Layer 10 of a small transformer language model trained on English Wikipedia (15 layers, counted from 0, width 128). Numbers have three digits each and are written without spaces.
A neuron's activation on a vector x is SiLU(gate . x) times (in . x), where the dot is the dot product.
The model reads these tokens: "ay" " " "ent" "er" " a" " m" "a" "x" "im" "um" " of" " " "6" " a" "th" "le" "t" "es" " (" "th" "ree" " per" " g"

The vector x that enters this layer's MLP at each token. A number n stands for (n - 500) times 0.0029.
0 "ay": 435505488497370568422252573426681438551330590350420376490535751513381478358545351741680424466362613289638475624365443516422479285634468565827309384394484418586547533598571539498646329488368601581585577350416595348525252413418440507392557743230460286760645416543613610531536311521378426260417635540411547551558496662553806455437581516430354446573511434602443540453607403566417339347387
1 " ": 560635386474405320546322513428714395331406614396521489446515476355507387617534372484530406365302509544628375509454397388375393200624475373661365525349402410525491513487451446603393442243456526489294560309547400432240345365450460577430422697203339265586745330595492839363467433435274557183406548583469425543532579446570384379531486564403377496526464432655642308685706481573515669335508
2 "ent": 624403551470443512483514610545647382340490414508410658476373298501585448407505418488478374427282442415691508353192296474564314275535546326461367275449214456730331524588639528638518457468211409514348484267533512396480358523728320524483414563520499352554673530527558808305444519536404572287347499503375377542313683471518459522423337546271502495389772406680510370391583355721685325468273
3 "er": 348434572433521608355684479629575498367381440398397472590552495438422627280435407649554344606243814549603621376585293342376446375499501565601462345317331447531393324614547482578544497219311510443598375526368513334380389443531482504535489669628535490834572307667623546521453434419360486181521549398437416836573559455390672538415212213423420412568608443645718651472612436806655313464569
4 " a": 647339650420196675378485660574588421377500545534483454470304361650396480230491565534330372222329391609494426397436538260418559513518501612793471502367524434648317392621483354707423375371368538680642347384539447569404240434438482470338406681444514479457433315653479565464417402529381641371287546515382587544740470515537599398420246714211482431522596471690538257438557541650457674470392
5 " m": 597489603551419372460307582406487355570439498509427264448498353640512452451608623550441626546372332619514611499418441287529488320469562468536476627503482464718363601517265568353298466331430563818535311417731553561410345384468578459571444511398262476661640284605613544421474329406605454390133568369527372538403295443689696484671568504269508387637775476602592416460685437716466579523353
6 "a": 514531545519667405522333566421518412358595563631457213410426403462232274334281590578512475536557392451385766454350464280677505555648464481642334467555466318716447446460456364587458569581477392681402318314561493621343311360518419571487423467587415460550372401547494503512400224517599323580045678484557506826480367461294705388446495600284478420619514624673653458756455488429511514481395
7 "x": 564633604538576624492236572543583579623466507608560537537481357598233391468372627480636397552583451573564474296614608432525446436494594497797323538595483398661390366598512185686494577522314470604405374254517534468361484356340516589530434619597553448596494688451583445450466520473550309480101758545286506959342569561482582400398572566278591457598686473620572558493467555415625635566297
8 "im": 658736520545661554372395653458363529479387506315502567405467494583396331345521713500497381531510633204626601339677409263384412302690563420582277533561448512525469615540296689596466468543207576570442423481353587633341284328136434548449504549458459473475552430511817535435461191468482444488305712732402437571374616543569559558411505672289607430615545410580602480395727732604554223471609
9 "um": 524585457538554540367478784671459509581273629551526492427493385730358461447262518467598504444267608528707399559550696287332551541638348546813360414584507256560425660682490500693542460582468467614424457351514523524679127362442450589483500631401438421414537366718330554489312279559580423256382717404456607658675445610456588505422409278264549475388587299528732548429479440579580536279356
10 " of": 514468727513387393359391548518498435658367319349486478403419451821622603483471714585575473469317516424477600469552488340431364324688550441573533352429576383589469576472334509571292419366423562770458358463453646368379321313432599335397583752386426502583422252543490673568493423399402559582276937485392578726490522485479656488444355108569374411502656279459628257484384442492590674464385
11 " ": 545608407549554296602266571513500259510485508547522327328544446511488383483253737488495429440471400587550415439657409243462467438688462504426392548322504304583320399412459496490331479440533503553350494368555301332424301350493490378472486685227391450404830471532512595485432318371538469566289842455583493620548448512498651257505536561380549348542501375568779278563604488546649629370477
12 "6": 311415478455489400562025635384457382534416440450462387413565352556500516530365772697481505356313635597585438500480474319411565517627477653433373297365513348566379462359270540631576618352454429409391493173470542366496324458517602367542481568355573510424666443429597585545423307589535501548334700601528445642534436660358659431603350363386541399518693375613631371463465536603631597405539
13 " a": 608418636481388548360268559458365345375403369597555372526297301582404523295557585509293435124426395637575535450459508207461644412607594576599586532449548373594361304582515357515454413488467495598327390270577494561376178560341531557363398585402675389334477438661449531462454353580532515599333623614311655646554445484541673523399296564127503398539655505581513375451286536599413773339367
14 "th": 253616456566516604369334494545607713513305407443644398685334362571502592344337607768700479318555501541598594473308506238468588469747552532592532402345531438580482460435456536325541496367544582474263430486441491531336294549520235655489564623436589348612422476547585379496649346417455337632474780438424422634361305309601637513330325484156535522745698583468472706459518460513588406523137
15 "le": 646650555499499560403628311286547388462576681397627286517496315389363406473431602810492704481409486549596504493472622285392522482648640628517437450551420369758431505540308441445690416568212471747400317316386617555472612469339436537442516544461648523608649408598619242534546518527384309569468746483431613766594485568559659372535563347280442453377608559668653401376410352693699598369412
16 "t": 496689320453540734454388409542473585448370463409616448650354639480452194467489597550471524429627562520603612407561554346429524272449680557537416537491542472574479501604464496598533374233305446614492441417353573526384412496143505574551414622328436510594649495636599229773470451511338394235502576406466449882458604467501571373659666246284467476419697514412728159663446455482826688539323
17 "es": 327423234480377445252410431578453654427216546489588530460351546391446353305471456650671356231418554414600488496620629439310485348557368520732375467600427372502485441480500436620656410441404472708443539419452594470322369364382621609433639817333591541516583387570487483408260448597590308482334730319450546456455469654552560388480513351246518464479650268429567439509511502684661743465469
18 " (": 363494371390579186448385533504437381373578486513642300559425715491399332487411785538561624392393537586615524382480628432415409427730432503477463492246678343556522504422390361472442523304471328665363466321457515539435331332434562537533522829192387358544733428624610638620448448368464403469474671804467555517497347598734395512540456485354543344435512426582647243438591511570568567412292
19 "th": 352435498491399478379322568580436491601331437504540418639444454454565307376511779640618420373500541554662726546117462409548583448598702333484633309333596335440456498485559534448494655316471291554154587362650395512431305401663488573431437575283457367687482578439459789599462360332524476555362556346577505440456507604517730443546329580095468449682651588456422549686673597579739357579316
20 "ree": 328300483444346533422181536517315569381262573244559497472491495559310479478471788593622505276329631500416551641680532342445509559652428618508605337429328308579354483414254467538665588425335363564339308247573425457514425487535630539489529601395498437486406460464379720453583468535401401640369673513608637612615419792465525424371425359403355410618546302466468384467288175613529523509592
21 " per": 522468681463447580515345403435404432576284301360578347429241201581336521218407653420502534418528484484496443518544484388546536364585763458587788586381430401705446420518547547549570479608603336477289229335363562589437297499496657716562490695391627525562428629563513629569560334557281409461439682494261582821657552440596538438324336476068543357605725481536508455502456547451606584442456
22 " g": 508450702367527561441427465353585530461251474232466338534360397520431528446323779625445482379445358549536719390498592478483652600669597328536723592548453477487426425785539486260381397259576397731178453226664485626428488546419575658502471648240590541376757304670623464521513280446638485573348530521476501672415493506617672340301520603081398443656634549523552565619496511688518457416557

Each question shows the input weights of one neuron of the MLP. A number n stands for (n - 500) times 0.0044.

n184 gate: 575479311419700358538268614423484531478424612422443512519582476569611382537290605421540550494744531449371488516512733618616405658359542725625556494402613613497570661386530444556420590568575392626609387473512548549710434544475522586494571460517409522347476388500522386633291581619476644648595529394636559512525543374556476675376418409515600419509503460640325281572314611580522579317585
n184 in: 443480677473517368541537497517453642372500332562650442407445262537426425576497616462484500361514470555392327476570420353307605622472542621443453500550541454403461767430454580637269587497604308394503340420341644556615461602611553430448552590641267732517426614334547517470618537571533372480543541426544563883646523427636605500640409383500759449630437590486672539409627633540543599828503
It fires most on token 12 "6"

n55 gate: 377494440393296611422376470493406537316431654429693445400714403365391789592567490431552401651503360686566406503507583600544392698361458538160622523398439425381451430520484533473302407373573561409527451417426278555372625699420553662695632480550675449614442464497477453690376520355409544401533503690625622477412550460612396414527544665554570349377486401606530614574357364503341435654507
n55 in: 440387525408348554653494566472446386478506585582257588409414561589415402600576406536478563580410453429524436590562618442478319575515509458585466447447691275448583403528426588522471409578465284653475605356457345614443367529434512550429372425488360500431552421604425471293419739713473291434450471412535403549659334363590405416423789433542774478509307487452559678436296475335516537513648
Its three highest activations, in order, are on tokens 20 "ree", 14 "th", 19 "th"

n253 gate: 482453605455584573668561664500615346663350563671488483470757427615584576551545514534588545432472371534497441482458356500464491480525453422320530347503460488549474512685433410482494440603605503485518519681337586606503428320368414429518403333503370500729291599541605479452432584300678576545509469311466616547476353494595617423620506544657608440401484497647553339561371586348682559605624
n253 in: 270369447398626488430638500396470416560697374621582396586679494587569494438524297576468461567409554414511436603258581520594463511550413494503630530421473424535520503559398440651503434489518424721384447637480540550476489310387544467292276361547452397542417619671381660482469518425407410340444425527500544351473553530402551372588609512526410380325680497649385483569411550541355494383307
On which two tokens does it fire most, strongest first? 5 " m", 10 " of"

n180 gate: 548456479376461470433582440656536570536475491517540541608576515369468717518527396577494751605586536785474500451435491573594330615567369345326542812687448556535603422271523650372448506377557611482744512440456562559476506561446366476469391464405379366371378567491368540659351539521459648655423612446530494562427368452470537600429567465420476494593550461347402453467356512628580326429479
n180 in: 507443637438316412405653486356417535545653625553605540576437359462527571575657613392405359383454483628464588391462389604430323560650483322604490400452560293600483500435534434476429483671652578272469539625537482101629547580538356366589550479281462507832527510621524598472764548483544267428480549441577582335458483445257539516475710487431323372380575627620466669493769452298507429564497
On which token does it fire most, and how strongly? 16 "t", at about 1.1

n34 gate: 348497622612386453556362576555374629553483614582269607357515412677506509445453621370454453497408439476574392348627403503349277646470531316453541485543592474339537488569457424651545622508436686444526546439477698480621483503754506503470482604625459488406641494531550432369506573639531524532517426500621410557518433486491630578539571375712479767401467497530526446476503486717425314521534
n34 in: 349608373331571428526328571585411577474497449552549530279433422589440542503592727527483460344532452559634486422421397558509411486489517327389638344508546684610483503458364534381526636486543418436414663516503497297411437549691582559453539539596466355423415423467545361469559474575467506477618527620315613444500508463432570505392791459470377695344438500474452406543594508638364478582531
It fires most on token 12 "6"

n281 gate: 491652541538577503386545503661530728279539379531506477521677354607511451415565359622517474339617497667467480434561304569485321508413363555406529453654551578355595465582543582559512406321479485464532322399429382451613491369674596611557528617415506392524310434346435410544348585628443414523436486641599305506482462547611603579626583594489379568609616521404320592580559500518351512561422
n281 in: 584419620604453510418493433423429402446572443442639490846660526618410689351497545472549390387408370486522363531573312607473616567713549465550606380804727428542592414414634667670291356290530572544426576548542689621588474497781659460514214391481537343520545429610543653463552436476601641593569647570476560507354563523344414376503412454583604453527455543630460582395400507556298510445661
It fires most on token 16 "t"

n52 gate: 482579599509449564586333539422597488285563603678534804533469412567573683673497393520473503548534560347392547438452240485567620506455564494355545449643439426351500470485541545494447566468425376383606469633529373618643657494569695697580450527630406583500497430427413573467615518661676406584429557434295315591534707458554377514531317553583394527425400524589425556463678488473470580481364
n52 in: 449371557520531607555452507422599531378388619533707323595310236404650553403391510542450503538638547542490563687416264523593457416437668283452423347661462380484195487564497571675472679561507660379510373299513392424476637438497567429726320409627315269636628559566334479402654612589480483510430459381455470377507436745379519361507476526697429609500595594614409427514544598450503779483540
On which two tokens does it fire most, strongest first? 2 "ent", 8 "im"

n254 gate: 509462458395641527548443616432530575685539494636400471458348587437477523388455374472494393565628554463528480570391503523575766754370558472384444509659497286520433313553488601536488515540458326485482441500589788462389629458494719630265509470547368379632514465462568382464543399458483428559427377634612335582491518701624353517509590517673383602497627473393556407560533379618405602482477
n254 in: 491488469462503529593484289412392570535622471573365503613423518535661488516707391428519500476571317451381445523269428319490685509374451582636497513488401388500435434394426409531254453368408468657570388735622267451637467359443475635568539559603379333418537558570528436380643484592730452431419683759500534414554447656334560506484516528446351643525671550500413518449465538422494677757423
On which token does it fire most, and how strongly? 6 "a", at about 3.8

n233 gate: 551430521555439622497570419638582658479582542517580593464454438412306274416464433420583431466540566478454415666470491292607383558492518690491449530479387553485326698419409437653673566440503624454452560402474478432640735534723371542460519667410479340479477389485410451374506437473389697572542322557583515700531431542551446463309634485489331703509578503343509518576488380431548728516361
n233 in: 226473632593488584472565454469283503441462373390538569623682557304441557500584467477560472401475300373480641541482548485593635724585351417707512675500512597652425570469422399699465491392331456362445599324601491587717539572497698509538574543394516434509628476437488525313541454596330447509530537555438430293653479390601503391412705608477398407454516433604467479450291524543500575548349
It fires most on token 20 "ree"

n285 gate: 529374471500633569572574670532627384444533491640638426324308417455491621488509523531287386503572541576383612680724494543476522562448374409329576362625527650434483512588589424488515456735562479578447439506563427607432588482435488500479592445593482596373591480563406524500315577622552556640697550468437471296440544459588441247350464443480382408432570456551631604676294447634541569533486
n285 in: 470338536584604510425547430563523393711601436452354322570452468513461611629598641604513460380510410490541367442629514701584472551278646621657656500381371664642392440483682383337425387389410661466423611443526630311736478385520695450562500434522399476547416506296390530400576547648607473543467497460696546718493430391722655541309524399449520473477167500462658334382687507546384428617428
It fires most on token 22 " g"

n263 gate: 624643368488547446515639477424535337568489615324413474438329474440469474328506565572486664483422474351514474650302384414560497582399511549527649532433440699526362573456468518515430450374606648473353497438591440454251545566565596325425402625761740626659438509460521246412366518551431580591561577565685585503411512509468430629644673569525583447418445523527462503417547520535558448461460
n263 in: 414641340533493550607517618441474391319382411299503436451523506300538603432533465519603520503450490300310481470415609494597476636482497568470428451526280309417394520614474454271449382497408537574368719472433466416543592453480595732385356500629400389467652561455441410812286418507487334392688531283627347577453434516555453456685577481503378517303408372530321584527628820500333477541455
On which token does it fire most, and how strongly? 15 "le", at about 1.2

n237 gate: 487484568607480382526611761542520683562515308638339428661418541405643370571353345595497452454408532634430570533577460519703419475485267202400644328321461478569364387513412700487324539589458520730610355741409596617399516552484609445288338497467441464471497312453536421700630510441660582571443445581497561626448416385429340531536556525519640487455386336543506462565594500539381398400586
n237 in: 480510526669695427748646454438570417487460702414483605595628391693386452653477380450429546603466609531500670685347277625577393541381548517645634536419433448634645464585355510431527500544718632507513675418513483619650367680516350539402503458531434446480481551423608574421364404736631301444503571427390301619400402601464706296456530494365540341612414579412565696413592490444340322541607
On which token does it fire most, and how strongly? 6 "a", at about 3.4

n5 gate: 470585347608524347370534457360318436544491308403442669540387742537600664583612745548641523386640416524456484623613542608738598416404523545507596547550558503513546603354392594293555497580362531561396490372396624638514287405654457586517406503581530620362419432389339602570569463459523449647659516815531646480449570434553583747582568578446450534319762637301583434500544427477593266417576
n5 in: 414641541493583629353743531373375580372455597433311370672489500333407534688490550285638620354475607496445624465476479590713709391481784479586620572605388470603325527333665655411433228687486634643441518490420521429430221524614288589225511551519465542352483443393490549469422693430497479620510561400563575460455342531326552513409611433421621265538618373409595406590431404606462584408500
It fires most on token 20 "ree"

n183 gate: 525392549463565481453537528611525509506381352476484688386343389587509548527357376445446675419632555440302458465418446320335300583557488713444509494460744545634500561677377635494421448573630323469559279512580608413593432594463283436658388454494702572614548485497506669518595488721455699503621462596447515593553469430515608615437503443518553345460631475355457386372414463332506406513285
n183 in: 678519481545605481242602440677516490633503379429442466408681454455408407651417503521587487410426494687572500384600319358384596764427599294602509411394519494565668317434587620374451605458481598471510411485488341587638631648538321481393576478636612513548411306442272600332680529519700423579406464376484553546433494506576512446218648605548634481367484421490575528462532437412667428500394
On which two tokens does it fire most, strongest first? 14 "th", 9 "um"